Layer 10 of a small transformer language model trained on English Wikipedia (13 layers, counted from 0, width 128).
A neuron's activation on a vector x is GELU(weights . x + bias), where the dot is the dot product.

Input weights of the MLP neurons that the questions are about. A number n stands for (n - 500) times 0.0012.
n27 (bias -0.107): 640 444 507 552 305 534 583 619 457 756 475 766 411 232 486 565 425 521 567 446 394 341 267 534 507 500 562 547 463 497 421 535 551 467 546 463 358 490 413 422 538 446 657 521 551 602 350 580 507 503 557 324 625 679 535 549 489 469 641 496 587 515 568 452 452 411 482 465 426 448 582 621 643 405 723 507 479 517 609 686 651 197 475 295 476 338 646 755 422 391 300 570 581 426 577 641 356 691 475 404 682 633 523 586 421 605 580 385 333 685 574 345 463 661 574 480 320 283 517 457 416 542 276 411 694 425 342 421
n36 (bias -0.048): 616 216 513 488 587 540 600 581 619 568 583 612 455 576 487 535 494 440 497 520 474 317 453 364 436 538 567 203 564 553 737 293 484 430 562 595 444 573 519 481 584 427 535 641 637 478 500 510 745 621 488 413 471 538 771 362 411 434 506 435 549 433 431 700 591 636 389 487 575 561 405 637 497 419 541 529 336 494 468 388 475 528 667 610 605 659 409 570 477 414 612 455 377 293 442 458 497 412 603 598 432 555 515 476 554 484 542 212 625 442 545 565 581 445 724 394 215 294 503 436 536 396 493 319 535 409 473 554
n46 (bias -0.097): 594 613 542 474 355 371 215 459 430 539 529 605 541 569 476 441 430 403 281 303 536 566 622 459 475 620 615 435 459 572 707 631 289 445 603 490 478 587 675 734 447 377 684 532 709 503 421 350 514 547 594 387 612 481 335 532 431 514 503 367 571 216 475 437 567 524 518 347 582 437 371 619 387 603 524 358 496 411 559 417 358 486 478 643 402 536 579 584 629 578 462 588 507 603 387 706 551 400 388 532 331 453 426 533 664 658 479 188 504 556 504 571 551 330 853 657 617 246 350 590 591 553 411 286 614 552 448 291
n51 (bias -0.087): 445 510 414 733 473 596 652 468 506 567 748 259 493 514 366 435 406 602 608 393 598 517 573 574 443 442 305 478 405 555 736 684 575 355 654 328 456 369 742 581 453 415 487 493 662 617 438 562 450 491 538 432 464 418 466 477 390 500 446 558 576 747 374 516 430 572 629 668 452 593 514 404 410 510 382 477 473 623 533 299 500 336 290 450 477 582 565 612 632 448 543 636 423 366 510 575 424 399 411 561 312 325 484 664 431 690 430 466 374 490 521 540 465 593 480 484 532 347 313 437 525 450 360 578 812 667 416 619
n71 (bias -0.082): 679 418 225 417 418 229 493 438 338 468 452 421 458 511 661 702 537 318 569 437 330 404 493 541 443 407 616 589 392 590 675 300 545 482 582 354 475 619 610 382 411 431 511 690 592 645 434 555 439 570 405 744 430 415 684 617 335 570 445 572 368 578 307 472 352 479 623 600 631 447 612 402 671 459 371 514 337 348 364 649 643 582 446 577 444 463 486 560 579 520 644 553 643 546 234 463 438 558 343 594 606 486 726 426 669 653 412 471 479 589 599 342 472 405 471 624 535 351 253 386 503 407 736 368 632 594 552 574
n95 (bias -0.098): 514 552 374 430 411 520 407 617 471 355 642 490 251 394 510 493 506 524 535 329 374 692 378 497 335 647 446 569 576 466 601 583 534 350 614 536 374 612 421 734 613 838 503 486 379 533 542 686 620 545 352 330 452 531 490 521 613 386 596 605 579 590 349 530 681 385 528 455 447 383 640 653 390 285 648 701 615 410 453 588 246 417 497 393 401 415 406 541 203 715 503 606 507 462 459 584 390 570 518 615 376 467 679 464 548 449 599 493 548 459 463 503 493 268 673 437 487 294 477 666 579 358 580 485 369 527 598 643
n143 (bias -0.113): 460 500 450 464 457 406 609 489 463 461 496 481 200 392 469 309 386 415 405 540 492 674 316 519 445 238 543 666 553 794 555 629 672 691 653 567 556 873 310 603 492 596 559 523 743 705 445 504 433 511 444 633 469 332 639 387 440 251 553 679 586 794 304 592 631 554 412 571 489 625 448 427 269 439 531 594 552 394 726 400 391 258 440 215 248 456 431 469 532 349 361 407 567 539 668 415 266 532 629 492 338 500 429 767 539 543 617 693 605 637 579 528 383 538 579 455 652 469 398 360 493 401 484 434 500 565 706 353
n160 (bias -0.075): 377 282 550 476 295 460 477 494 551 627 353 549 551 484 407 562 601 494 596 572 667 569 549 585 595 472 387 476 487 454 613 617 568 562 392 491 757 388 321 602 544 419 642 397 408 365 565 329 551 506 530 555 390 552 429 670 403 549 642 487 648 497 548 456 380 413 542 525 702 421 606 497 639 645 342 668 256 448 472 662 376 506 622 619 447 506 589 291 583 491 528 421 417 468 554 458 503 292 494 481 429 594 299 431 562 755 563 406 553 655 554 350 641 334 481 552 497 538 470 515 500 373 390 359 679 546 480 566
n188 (bias -0.090): 569 483 527 666 480 481 462 493 442 456 601 574 421 486 497 398 475 490 719 343 589 552 482 458 318 706 440 416 687 733 513 416 381 552 500 638 579 639 507 523 554 772 470 377 472 546 384 486 685 427 500 435 570 445 264 809 438 628 439 517 256 496 235 556 506 493 476 598 393 359 370 453 513 577 523 371 432 624 497 435 477 425 585 579 557 448 569 477 565 488 473 768 561 595 517 516 604 449 417 445 332 326 542 535 344 342 510 721 433 594 658 476 559 334 663 360 418 308 675 633 516 205 489 425 500 559 532 374
n193 (bias -0.127): 626 485 356 547 761 622 432 535 411 482 526 273 485 626 475 532 490 550 680 474 585 432 542 500 504 303 672 629 550 426 770 587 571 436 664 365 563 539 471 352 431 277 475 202 613 359 470 594 467 534 400 619 550 600 507 409 601 525 660 397 476 636 537 425 536 425 662 547 560 460 489 640 482 383 379 296 349 303 535 548 444 339 452 630 396 586 387 765 669 367 357 532 453 467 594 722 459 650 392 662 558 393 459 452 461 435 630 563 460 558 570 529 395 450 36 336 377 475 441 356 490 569 679 408 613 351 683 618
n194 (bias -0.057): 705 630 476 493 493 460 605 503 414 447 482 551 272 543 524 521 431 766 500 518 557 395 387 503 286 459 524 365 684 363 526 728 613 685 489 583 468 342 448 544 399 687 651 556 416 677 644 533 402 421 523 276 528 561 411 780 331 411 480 656 413 456 389 348 475 352 414 539 541 462 521 417 609 763 603 422 432 694 692 421 554 527 475 397 462 475 534 445 536 690 289 361 384 405 615 721 554 620 532 507 515 567 633 786 403 395 476 313 298 500 563 567 578 328 436 584 296 405 358 391 435 549 463 414 558 586 423 420
n199 (bias -0.091): 438 436 527 717 456 510 451 408 337 669 343 646 428 659 427 546 667 503 294 347 698 493 514 438 510 503 594 331 326 365 525 635 583 469 480 429 335 457 621 461 258 493 483 667 563 674 428 451 702 417 648 445 406 630 449 584 507 493 552 538 539 525 328 381 515 437 644 649 624 419 408 630 705 327 477 429 449 281 708 348 603 396 524 637 490 531 595 580 534 367 403 611 656 473 557 392 319 606 486 527 446 513 372 315 523 436 285 472 436 460 547 640 542 576 320 516 634 375 604 357 587 653 589 493 487 586 667 560
n227 (bias -0.089): 445 489 525 754 436 298 313 331 470 643 507 678 674 409 584 566 583 287 677 672 356 662 259 398 656 572 560 548 429 226 456 568 510 537 696 267 608 629 359 569 486 402 475 535 445 503 556 607 511 490 547 572 620 396 489 564 577 594 442 496 436 589 504 329 580 277 525 450 394 468 287 647 376 456 399 418 641 348 510 583 316 353 504 624 257 474 507 507 597 637 767 475 647 550 532 410 555 338 628 514 462 449 540 409 486 656 369 398 546 702 398 640 352 565 643 421 607 486 438 530 297 597 507 364 334 545 545 570
n264 (bias -0.089): 632 339 417 302 420 584 464 605 619 304 478 362 611 604 524 728 363 442 557 323 489 334 806 530 514 385 545 701 258 469 549 591 421 533 405 420 699 479 441 357 510 554 434 417 424 415 389 554 605 493 307 490 531 500 518 416 543 660 620 624 420 482 539 558 541 469 667 465 584 354 376 624 692 303 408 563 217 470 384 557 430 588 472 411 566 421 357 744 433 365 559 785 581 465 507 365 514 380 701 620 685 640 570 599 448 361 566 339 348 556 333 634 503 522 370 517 537 528 436 609 497 549 515 515 276 469 595 614
n278 (bias -0.050): 599 430 273 413 639 551 644 581 509 447 435 375 663 544 363 416 628 333 416 576 476 483 479 388 447 358 523 494 524 581 581 497 464 569 350 294 591 415 460 613 580 412 533 661 555 619 388 372 673 484 516 577 454 415 615 490 657 568 360 571 358 420 609 693 349 542 152 490 465 679 422 402 530 434 445 573 463 680 549 469 481 641 446 447 438 404 655 526 436 479 645 540 410 617 474 362 589 430 657 520 352 500 440 683 349 232 550 388 434 732 415 470 526 514 379 596 510 321 516 534 525 734 696 567 322 546 434 628
n280 (bias -0.083): 518 548 466 646 456 579 542 527 425 569 359 553 464 451 372 443 433 567 649 666 646 443 347 359 633 686 771 457 636 517 406 517 547 511 524 419 302 510 412 427 466 388 397 449 702 304 621 408 343 539 314 533 480 616 573 398 489 416 385 486 493 832 168 473 261 520 476 417 715 486 413 459 490 521 822 438 618 629 420 441 507 500 774 435 524 409 537 648 549 497 344 466 572 366 527 506 486 459 581 348 445 627 497 526 399 514 476 388 537 538 646 569 586 573 400 625 434 620 391 426 342 431 288 453 613 654 504 649
n285 (bias -0.083): 479 396 472 600 209 460 543 483 319 671 378 363 689 539 619 330 308 551 595 780 465 572 239 503 535 584 521 637 540 659 559 521 629 489 455 490 440 531 545 520 514 358 458 631 558 635 617 511 427 569 417 537 682 395 553 434 586 571 274 398 454 471 528 514 396 330 482 455 426 441 500 630 205 656 469 678 320 446 544 571 507 416 528 408 562 407 439 459 440 363 699 217 476 605 611 497 575 542 543 592 659 444 378 276 562 497 521 482 503 410 585 549 708 285 514 587 659 486 453 788 529 587 529 758 439 405 584 479
n311 (bias -0.095): 406 375 483 591 378 343 518 761 574 595 392 458 316 594 507 812 386 630 331 630 387 500 613 510 490 477 530 565 429 470 484 548 546 616 684 474 617 427 554 629 327 438 425 342 619 490 418 511 490 484 403 454 493 584 638 439 552 517 442 362 313 723 535 440 469 417 555 493 680 402 531 527 547 666 570 462 407 510 238 698 559 624 545 426 594 608 503 544 438 597 490 321 336 507 777 455 647 538 427 582 486 636 278 474 617 639 456 486 513 395 439 370 477 627 428 621 487 490 392 327 409 835 518 345 487 307 507 363
n367 (bias -0.064): 594 467 594 521 241 595 497 449 481 655 270 487 409 423 542 670 515 661 407 320 583 415 510 450 621 525 562 459 342 615 389 415 555 364 694 559 530 581 575 707 477 292 336 432 609 548 488 425 339 574 566 570 591 449 766 503 416 676 509 560 419 370 520 658 574 532 563 764 659 601 633 432 592 490 410 678 533 573 551 601 500 329 670 410 432 416 439 484 387 455 536 386 563 319 474 525 233 457 463 463 517 206 472 438 380 477 526 372 402 467 629 473 627 591 685 519 570 546 408 450 485 450 631 423 350 423 590 471
n375 (bias -0.047): 592 500 293 455 440 525 380 435 394 635 535 687 512 201 493 540 430 728 504 241 455 531 317 579 750 348 718 532 292 314 581 339 515 519 583 571 454 581 552 751 466 538 575 626 678 435 584 702 504 461 450 666 500 360 398 496 573 500 625 595 418 574 366 493 486 518 504 285 706 254 629 489 586 609 269 466 591 518 522 676 418 457 511 602 496 354 522 419 553 524 482 507 572 448 634 542 573 288 688 580 429 539 301 408 637 485 552 488 481 601 297 209 215 596 560 597 228 455 605 514 590 602 276 488 387 701 583 315
n387 (bias -0.082): 592 402 493 458 279 724 558 701 379 673 632 399 376 446 640 702 577 493 599 430 321 640 328 637 575 515 247 641 358 193 450 500 555 687 545 307 210 452 407 376 601 488 485 444 725 671 630 496 357 496 439 344 730 534 489 627 373 511 489 283 571 453 331 574 439 217 309 534 478 623 489 485 515 567 474 447 576 627 628 607 471 417 386 567 563 546 584 448 557 359 515 694 224 421 436 546 527 515 654 451 576 539 788 600 418 496 470 412 507 665 376 712 493 516 742 525 566 459 305 635 618 379 480 592 591 379 508 418
n415 (bias -0.090): 543 566 528 669 451 335 410 514 480 556 377 608 426 464 627 507 677 493 450 298 518 420 402 493 441 442 514 725 548 616 441 364 572 507 616 606 571 527 497 571 483 529 759 413 598 660 340 609 626 602 750 551 427 404 472 465 428 606 293 348 413 690 461 562 516 462 361 514 564 399 472 603 336 500 517 275 663 497 326 404 369 476 585 513 292 461 408 507 550 247 669 524 440 567 782 257 489 666 518 542 463 430 437 450 365 584 517 769 462 409 600 359 665 321 676 382 632 559 453 444 365 437 279 570 486 705 423 514
n418 (bias -0.087): 627 380 261 518 462 583 512 624 464 897 360 598 392 542 193 529 433 552 362 95 664 481 272 326 541 555 466 475 765 434 617 541 552 332 360 547 416 600 474 526 444 535 572 548 535 441 742 434 315 479 611 627 448 452 523 511 372 342 424 592 471 441 492 456 606 441 508 610 584 500 557 582 387 304 482 519 347 551 511 581 424 529 462 568 552 647 467 571 194 476 422 522 360 406 444 486 593 321 662 672 464 590 621 539 585 402 410 373 522 707 648 565 598 508 413 565 511 361 525 720 316 735 837 704 661 331 476 362
n428 (bias -0.112): 532 747 434 438 486 560 406 361 477 427 622 433 641 382 743 180 405 671 486 684 500 522 511 470 590 588 497 564 489 599 388 364 558 460 455 264 748 390 455 463 622 554 500 262 471 402 432 666 416 602 354 490 541 321 518 563 274 565 407 397 394 627 486 510 541 466 248 612 436 319 624 472 462 598 462 567 479 456 418 553 583 540 627 447 655 529 575 624 482 455 627 472 388 713 281 605 636 440 711 366 533 314 503 573 459 451 448 264 583 333 637 542 527 422 468 587 371 406 685 470 423 542 735 374 680 548 628 552
n432 (bias -0.069): 876 475 406 530 454 452 588 438 406 539 536 473 391 316 486 407 629 538 536 558 514 401 522 368 468 654 629 279 615 479 623 426 593 537 606 342 403 698 525 644 345 507 616 570 387 421 358 471 701 370 402 568 392 532 475 609 460 500 503 564 668 566 590 472 586 452 536 468 718 387 776 497 313 474 714 777 654 367 576 468 551 357 557 543 465 355 298 416 403 403 378 468 354 394 296 400 326 507 612 260 530 554 587 647 514 387 440 536 475 634 383 518 520 443 390 582 712 521 619 530 497 472 574 294 521 807 452 441
n439 (bias -0.100): 453 304 417 484 706 638 587 660 447 349 460 614 348 339 394 541 500 517 621 219 486 616 551 634 486 605 590 453 507 476 595 455 415 699 451 384 308 421 583 371 598 400 503 569 565 697 624 692 283 395 490 848 472 573 458 423 428 497 520 695 350 609 571 500 427 332 514 518 581 497 596 390 716 587 432 430 401 500 507 532 403 375 543 434 521 593 306 469 358 391 683 465 584 409 611 316 439 595 536 309 422 620 626 321 590 490 538 389 403 584 329 398 402 732 489 466 469 455 561 556 471 454 812 541 738 394 441 548
n471 (bias -0.090): 249 531 439 516 581 490 226 629 626 435 360 513 522 493 493 454 341 527 452 465 479 409 401 526 544 427 624 520 425 560 308 374 663 680 340 319 576 607 399 510 741 343 578 527 595 431 532 274 561 494 584 599 584 394 479 836 252 188 565 424 532 599 618 617 340 547 434 620 309 632 424 570 361 511 423 579 397 378 573 448 363 411 476 574 601 465 728 450 483 569 392 632 329 517 588 394 507 641 371 503 540 442 597 581 648 568 537 629 422 490 362 541 487 533 452 438 454 439 516 599 735 630 568 543 576 567 496 587
n508 (bias -0.067): 472 586 534 404 582 487 383 563 428 555 387 625 595 560 584 396 487 473 437 298 559 585 350 563 476 523 242 569 208 195 497 407 503 290 407 392 531 729 442 640 596 549 630 612 408 520 407 436 555 374 608 626 792 701 472 610 563 446 530 427 467 321 468 689 447 443 622 379 673 295 660 568 469 500 466 479 632 523 530 626 418 606 699 536 663 437 587 405 462 446 619 657 438 596 380 345 436 427 641 663 482 503 650 380 575 544 650 570 275 568 460 434 271 456 600 381 407 527 354 348 484 410 478 485 426 587 431 473

Each question shows a token from some text and the vector x that enters the MLP there. A number n stands for (n - 500) times 0.012.

" hel": 487 468 563 420 629 403 593 447 682 437 483 603 619 535 575 543 574 391 555 528 437 751 361 459 682 471 583 548 537 449 374 416 607 494 388 608 523 614 475 326 523 526 463 680 497 436 469 629 442 522 514 381 321 411 429 562 406 411 594 446 357 467 573 626 436 576 510 347 548 434 612 308 493 502 446 281 517 418 617 456 419 606 417 503 515 497 461 455 445 528 341 681 444 514 381 594 434 593 331 481 583 463 573 394 447 530 540 542 549 546 349 621 542 597 560 414 520 556 551 466 568 509 553 605 264 531 509 525
Which neuron lights up most? n471

" St": 536 456 628 432 645 513 529 455 577 444 670 465 474 545 478 541 513 434 383 635 495 610 508 525 621 593 343 404 579 565 551 480 430 426 555 715 420 473 558 566 517 546 395 442 441 352 437 477 463 557 660 436 377 532 481 654 545 523 478 426 446 437 576 521 199 534 634 493 372 414 543 498 446 388 458 448 640 498 688 479 503 486 273 533 457 614 416 517 614 563 389 470 369 710 507 566 437 572 536 450 552 418 449 503 591 478 493 489 488 498 486 470 602 610 533 385 381 630 483 533 423 499 461 565 419 461 576 448
Which neuron lights up most? n188

" l": 437 442 534 433 644 554 465 431 575 405 616 526 527 446 505 573 451 550 511 514 497 556 598 373 562 471 478 498 672 461 510 580 491 517 527 746 385 557 531 548 555 542 519 554 521 387 409 520 569 664 715 546 456 476 459 457 385 595 532 444 495 493 573 469 235 576 489 505 520 440 623 466 591 529 521 372 646 446 509 368 595 529 352 398 421 560 493 508 541 483 431 519 405 528 543 615 470 414 365 561 545 272 477 441 541 637 441 312 537 491 343 616 648 510 610 371 413 514 542 557 479 534 509 564 311 401 565 403
Which neuron lights up most? n46

"cept": 571 529 456 492 610 471 428 390 767 514 652 428 580 475 646 594 558 396 431 630 484 610 388 442 581 537 480 447 562 444 386 619 496 369 589 677 454 649 534 569 516 465 533 431 452 477 407 515 439 534 463 425 367 537 558 472 461 349 549 429 548 472 506 417 338 449 638 463 522 496 565 473 645 432 565 445 603 594 489 423 473 462 462 341 463 429 307 348 562 517 463 534 515 437 564 351 499 442 500 455 668 344 654 545 425 513 531 450 544 452 546 576 559 623 570 643 448 565 571 506 339 591 465 426 375 410 652 474
Which neuron lights up most? n227

",": 652 524 522 482 516 577 468 451 819 513 557 537 527 500 561 561 428 464 528 575 542 489 495 512 609 414 422 554 501 356 580 580 453 451 599 500 444 522 514 568 426 543 532 456 403 449 439 548 423 424 429 475 286 431 594 606 435 579 516 419 540 381 491 546 232 505 561 552 460 421 508 446 574 413 502 479 567 530 630 473 544 412 539 292 448 460 488 450 461 544 560 411 407 516 397 541 457 449 479 503 539 541 508 423 590 424 653 510 537 483 533 529 603 628 634 474 546 473 556 539 395 608 475 494 500 354 679 443
The most active neuron and its activation: n367, at about 2.1

" he": 619 555 554 578 578 542 545 404 743 432 476 503 683 483 448 461 682 586 487 618 584 528 608 449 649 415 350 410 554 382 538 552 529 471 548 651 470 510 517 421 384 525 449 506 411 393 314 596 520 466 411 362 418 345 525 589 503 575 487 497 465 465 528 531 291 574 425 518 412 438 468 504 591 399 517 488 564 494 769 404 631 507 525 421 447 422 582 547 483 455 426 478 374 443 485 449 392 607 318 470 565 413 545 324 656 534 614 507 584 514 412 517 617 467 452 475 572 536 540 462 489 623 474 621 430 502 497 456
The most active neuron and its activation: n199, at about 2.2

".": 415 387 406 349 667 474 524 517 510 376 498 439 441 604 449 473 581 326 515 711 487 482 499 579 405 494 407 470 558 494 567 487 434 365 435 474 474 427 543 469 562 518 341 543 509 565 597 483 411 638 522 494 211 497 443 508 532 565 446 497 591 316 554 653 464 561 622 536 514 542 486 416 403 494 547 485 648 633 641 353 558 422 458 438 493 521 438 552 507 496 387 339 406 544 641 658 576 628 552 454 443 613 702 356 640 490 431 634 440 547 558 498 517 613 486 474 387 540 531 528 361 548 354 673 592 480 619 350
Which neuron lights up most? n439

" |": 495 589 473 548 520 383 528 485 499 294 561 590 557 591 562 581 565 416 519 612 524 497 393 535 571 419 477 449 717 521 596 460 436 471 486 465 444 448 556 462 433 639 592 561 420 605 459 426 454 491 560 491 153 596 442 524 530 561 495 480 288 358 609 585 347 548 512 591 546 573 528 372 499 397 505 555 608 508 529 470 643 459 513 356 474 500 485 519 411 544 505 457 502 433 507 469 619 529 454 482 511 700 621 505 610 333 414 478 635 482 439 346 432 670 426 522 531 604 560 418 440 518 372 779 379 507 513 378
Which neuron lights up most? n278

"\n": 510 548 476 614 630 523 447 486 657 536 575 517 602 396 581 521 510 423 484 533 540 514 473 535 648 432 519 440 616 439 479 563 337 546 604 579 412 424 500 427 392 511 503 395 545 407 457 476 492 468 624 541 310 508 527 591 459 488 533 476 568 409 463 596 115 593 561 538 354 328 621 478 487 503 464 471 552 587 631 537 559 515 447 355 469 509 378 479 462 484 530 505 371 516 592 490 431 546 461 452 561 497 484 525 582 546 525 570 488 489 425 570 595 514 624 454 484 562 490 513 477 543 517 533 457 430 549 501
Which neuron lights up most? n471

"er": 479 627 463 453 548 530 371 505 610 494 629 560 642 554 611 379 622 409 562 515 513 360 424 523 578 576 431 617 583 587 482 643 504 431 506 625 348 550 464 428 510 469 350 528 584 552 468 715 454 498 454 652 365 399 491 494 587 374 577 529 616 583 711 495 285 457 441 425 498 546 571 303 539 556 432 447 509 447 464 464 628 596 476 479 439 407 392 445 561 627 385 356 509 467 629 399 478 467 440 368 641 446 544 492 685 520 497 427 613 518 348 529 537 524 511 461 401 601 584 627 436 390 513 470 392 337 573 417
Which neuron lights up most? n439

"el": 520 576 520 583 562 359 565 426 510 455 491 494 335 573 649 601 440 516 662 481 368 462 468 552 545 494 457 472 477 529 561 506 404 340 477 592 296 429 575 389 557 597 519 412 508 525 565 539 479 586 612 675 402 443 425 473 519 522 478 543 547 449 550 538 289 452 396 415 481 424 553 420 557 580 470 545 686 466 674 405 542 622 407 619 430 462 345 449 460 466 432 522 579 486 432 580 479 421 334 451 607 360 617 536 656 548 473 396 725 600 410 502 538 546 469 462 337 598 527 529 529 520 509 832 401 371 565 498
Which neuron lights up most? n439

"4": 484 578 534 362 597 473 617 569 529 275 525 531 621 463 502 589 697 477 406 513 607 561 459 520 488 528 429 504 726 436 590 577 439 477 545 614 496 399 652 583 290 626 477 408 572 689 408 456 455 445 549 566 420 667 538 489 498 600 497 391 591 463 445 596 284 525 540 576 461 652 489 438 572 411 496 400 619 380 518 429 472 341 372 500 425 549 425 505 490 379 462 463 385 564 510 590 659 507 411 327 465 504 487 441 480 307 490 544 487 492 379 433 534 551 520 507 484 585 631 431 495 493 421 728 494 513 519 451
Which neuron lights up most? n415

"ree": 508 665 508 414 465 442 498 580 478 523 592 479 447 594 719 453 392 536 429 519 565 456 548 415 623 505 406 472 646 510 524 548 500 406 390 591 373 386 677 515 546 576 444 532 402 425 594 457 469 494 405 560 454 566 498 406 473 547 370 509 577 439 491 647 299 720 652 676 394 586 611 392 675 472 414 539 506 591 531 456 387 329 455 543 542 444 437 374 564 414 502 487 509 470 506 503 557 532 398 470 465 477 526 391 616 370 422 422 566 412 403 540 666 708 568 432 466 465 412 637 506 409 392 701 566 542 535 402
The three highest activations, in order: n51, n367, n285

" p": 495 521 610 489 669 447 463 349 628 439 487 476 525 610 499 534 677 494 541 643 447 563 502 464 589 418 343 621 605 520 575 483 384 583 597 702 500 621 514 420 441 549 411 579 324 256 432 499 439 448 638 372 364 455 458 521 451 496 538 500 447 585 668 454 276 501 598 377 460 382 573 524 560 573 552 345 532 458 625 436 561 515 462 541 501 360 526 463 423 592 481 569 380 561 425 458 461 436 472 507 536 373 626 448 436 600 442 356 560 458 439 616 683 621 511 485 473 551 483 424 411 434 597 586 387 515 628 486
The most active neuron and its activation: n227, at about 1.3

" T": 567 486 474 386 675 532 448 431 537 512 506 540 500 449 478 523 412 459 512 552 550 438 462 524 652 466 360 565 568 424 572 469 450 502 537 762 404 538 520 424 467 589 397 518 456 364 314 567 535 469 552 437 285 490 550 630 449 571 678 508 416 429 502 537 140 562 596 491 460 582 459 464 480 440 508 432 633 493 625 557 650 561 380 532 489 534 442 354 607 538 436 624 376 568 565 447 564 468 463 504 568 520 374 486 463 591 457 435 601 494 514 508 528 560 540 552 510 543 525 578 453 558 510 526 387 441 566 472
The two highest activations, in order: n375, n188

"ative": 532 527 621 456 577 454 574 490 671 427 294 397 623 459 603 550 481 374 531 674 510 537 439 531 518 475 443 439 625 561 525 615 481 475 626 567 488 439 602 574 498 509 446 519 458 315 352 533 482 481 559 528 513 615 565 412 464 492 399 512 616 484 712 550 266 598 563 506 487 588 454 597 585 601 468 522 347 367 481 363 424 449 462 257 459 435 496 409 696 480 556 458 571 454 454 405 545 487 423 629 521 433 556 555 529 384 627 586 539 463 429 483 574 588 622 542 496 502 571 520 395 444 307 561 377 497 476 432
The two highest activations, in order: n285, n278

" they": 628 510 492 600 560 563 492 317 700 464 507 457 607 429 519 503 606 540 491 591 582 474 634 569 684 440 455 373 583 424 506 538 533 414 585 708 450 537 481 431 420 557 370 468 428 462 321 623 499 473 503 302 458 463 519 567 537 577 506 570 416 421 527 535 203 565 458 494 401 422 534 568 560 507 497 467 556 489 668 470 622 445 477 354 457 391 597 437 445 512 423 621 446 474 530 414 473 510 396 460 525 410 577 381 671 480 515 444 538 463 466 570 605 548 485 424 569 537 567 548 480 632 482 654 363 447 548 405
Which neuron lights up most? n199

"o": 502 581 580 329 489 605 572 524 586 338 482 551 717 542 672 456 573 424 505 522 441 650 365 550 590 458 443 403 602 417 350 563 536 490 621 617 535 631 638 329 591 443 472 658 366 334 401 413 367 470 492 431 521 557 404 519 448 606 415 355 536 533 581 537 413 649 622 488 500 533 346 489 686 421 534 569 521 522 527 481 628 598 482 544 475 326 492 519 447 429 403 448 473 537 591 549 357 516 529 305 616 560 351 551 658 415 412 468 454 503 590 458 516 462 447 675 457 597 482 496 447 484 266 459 440 394 588 507
The three highest activations, in order: n280, n27, n264

" en": 550 541 614 488 541 536 468 492 578 471 551 416 473 486 580 567 406 431 563 397 518 610 616 586 616 437 368 618 550 511 468 544 462 448 411 686 492 491 463 432 352 484 536 512 428 316 614 578 497 415 648 421 449 509 544 502 456 464 595 494 680 568 540 456 419 619 483 428 472 575 581 449 496 425 534 526 657 510 589 394 588 513 348 376 487 497 551 438 601 454 407 428 434 478 518 583 418 588 209 408 412 501 701 319 633 476 469 629 485 245 351 567 566 603 366 620 363 538 549 596 558 493 573 608 288 394 536 611
The two highest activations, in order: n471, n95

" ac": 486 567 564 324 614 514 465 525 760 451 517 405 567 544 595 421 548 433 594 574 409 427 569 443 561 480 336 640 529 506 500 639 514 517 601 708 316 492 514 451 454 366 483 568 618 245 393 536 481 631 555 339 376 421 573 551 453 435 535 577 581 508 506 541 384 590 585 487 553 466 576 536 530 410 456 352 553 394 496 519 491 586 412 457 421 405 503 470 562 445 537 358 318 457 494 511 519 588 345 364 494 465 722 460 534 531 469 574 596 431 519 561 673 525 521 505 387 529 584 445 446 460 554 544 450 388 630 546
The two highest activations, in order: n193, n36

"a": 539 541 552 531 610 528 420 429 641 549 577 507 587 445 543 505 482 376 526 586 572 465 449 523 590 447 511 481 507 514 513 582 459 527 654 633 462 545 512 420 424 501 463 542 481 403 407 494 453 447 565 521 368 551 558 583 424 484 422 469 504 385 510 560 31 618 596 530 395 415 522 517 557 512 478 485 571 464 585 505 541 575 480 406 392 465 444 552 489 474 535 540 473 557 535 485 398 571 486 512 528 397 467 419 631 493 532 385 493 462 476 607 577 489 579 547 525 528 471 582 509 576 482 493 489 445 529 523
The most active neuron and its activation: n46, at about 0.91

"uk": 440 510 486 453 661 429 555 473 619 434 541 410 593 473 521 600 583 500 456 467 554 446 407 430 555 525 505 440 472 481 451 518 447 405 645 543 491 630 508 227 582 630 451 725 551 354 489 448 506 388 533 368 455 513 445 551 495 523 336 505 526 570 592 619 317 645 638 439 585 489 470 473 567 422 355 401 596 483 511 440 607 571 504 499 487 406 479 433 539 636 404 529 594 571 532 446 396 639 468 318 602 449 287 544 574 500 484 426 622 600 422 527 441 602 526 809 389 574 484 605 542 444 426 419 542 396 436 460
The most active neuron and its activation: n280, at about 1.5

" H": 424 449 357 430 590 472 482 601 566 462 508 539 478 582 469 582 470 544 532 487 602 551 541 650 513 456 414 599 526 561 503 538 409 497 494 712 402 435 661 482 583 451 398 633 549 372 360 521 587 441 641 393 261 487 486 451 440 643 587 468 576 545 730 507 200 560 577 509 535 418 457 466 505 513 550 358 588 546 515 413 542 532 320 583 527 568 539 477 457 499 471 491 378 637 642 637 475 591 434 382 421 484 341 439 489 579 477 443 527 523 395 406 498 529 568 536 464 528 422 478 424 454 453 699 506 469 588 466
The three highest activations, in order: n51, n311, n415

" S": 548 568 513 470 721 487 408 450 621 467 542 520 480 552 581 469 447 325 585 481 647 558 517 607 522 515 541 423 603 597 502 560 450 572 514 716 468 516 498 315 515 541 490 515 505 306 373 453 450 396 662 501 280 504 662 542 444 531 586 518 594 437 468 533 150 527 555 491 497 443 569 475 550 517 450 487 607 462 555 488 518 435 477 574 501 474 484 430 603 536 481 519 453 590 523 490 341 498 340 451 574 422 279 516 545 455 475 540 509 458 460 526 597 448 577 532 494 545 443 537 413 504 485 557 523 438 552 500
The three highest activations, in order: n160, n188, n471

"an": 514 435 496 361 638 467 596 392 662 423 477 471 597 504 448 559 512 279 646 359 556 463 404 529 611 414 318 646 506 474 491 480 573 373 679 523 396 603 522 420 583 490 434 603 524 493 587 510 533 521 479 383 588 580 489 478 550 346 536 546 527 396 711 522 268 583 387 514 542 452 449 377 628 493 530 447 455 415 577 516 632 544 515 533 502 380 417 475 450 390 344 497 465 457 665 509 552 606 405 401 562 418 498 541 533 551 535 534 554 375 480 517 381 660 439 722 553 660 574 567 477 420 425 466 507 459 455 594
Which neuron lights up most? n27

" will": 459 490 320 646 649 500 604 444 716 507 459 401 659 483 530 552 563 344 573 526 592 606 546 553 606 424 359 473 616 499 548 480 593 450 551 716 416 628 464 435 451 488 416 440 294 382 397 638 599 489 561 397 439 508 574 506 485 613 560 486 412 398 550 507 334 552 576 515 542 385 562 473 472 295 484 416 583 524 567 466 566 465 406 520 457 320 476 356 504 504 366 629 457 379 527 423 501 584 500 394 575 289 574 396 604 455 505 569 578 491 527 539 617 542 476 615 487 524 566 555 521 644 509 552 355 396 475 397
The two highest activations, in order: n432, n193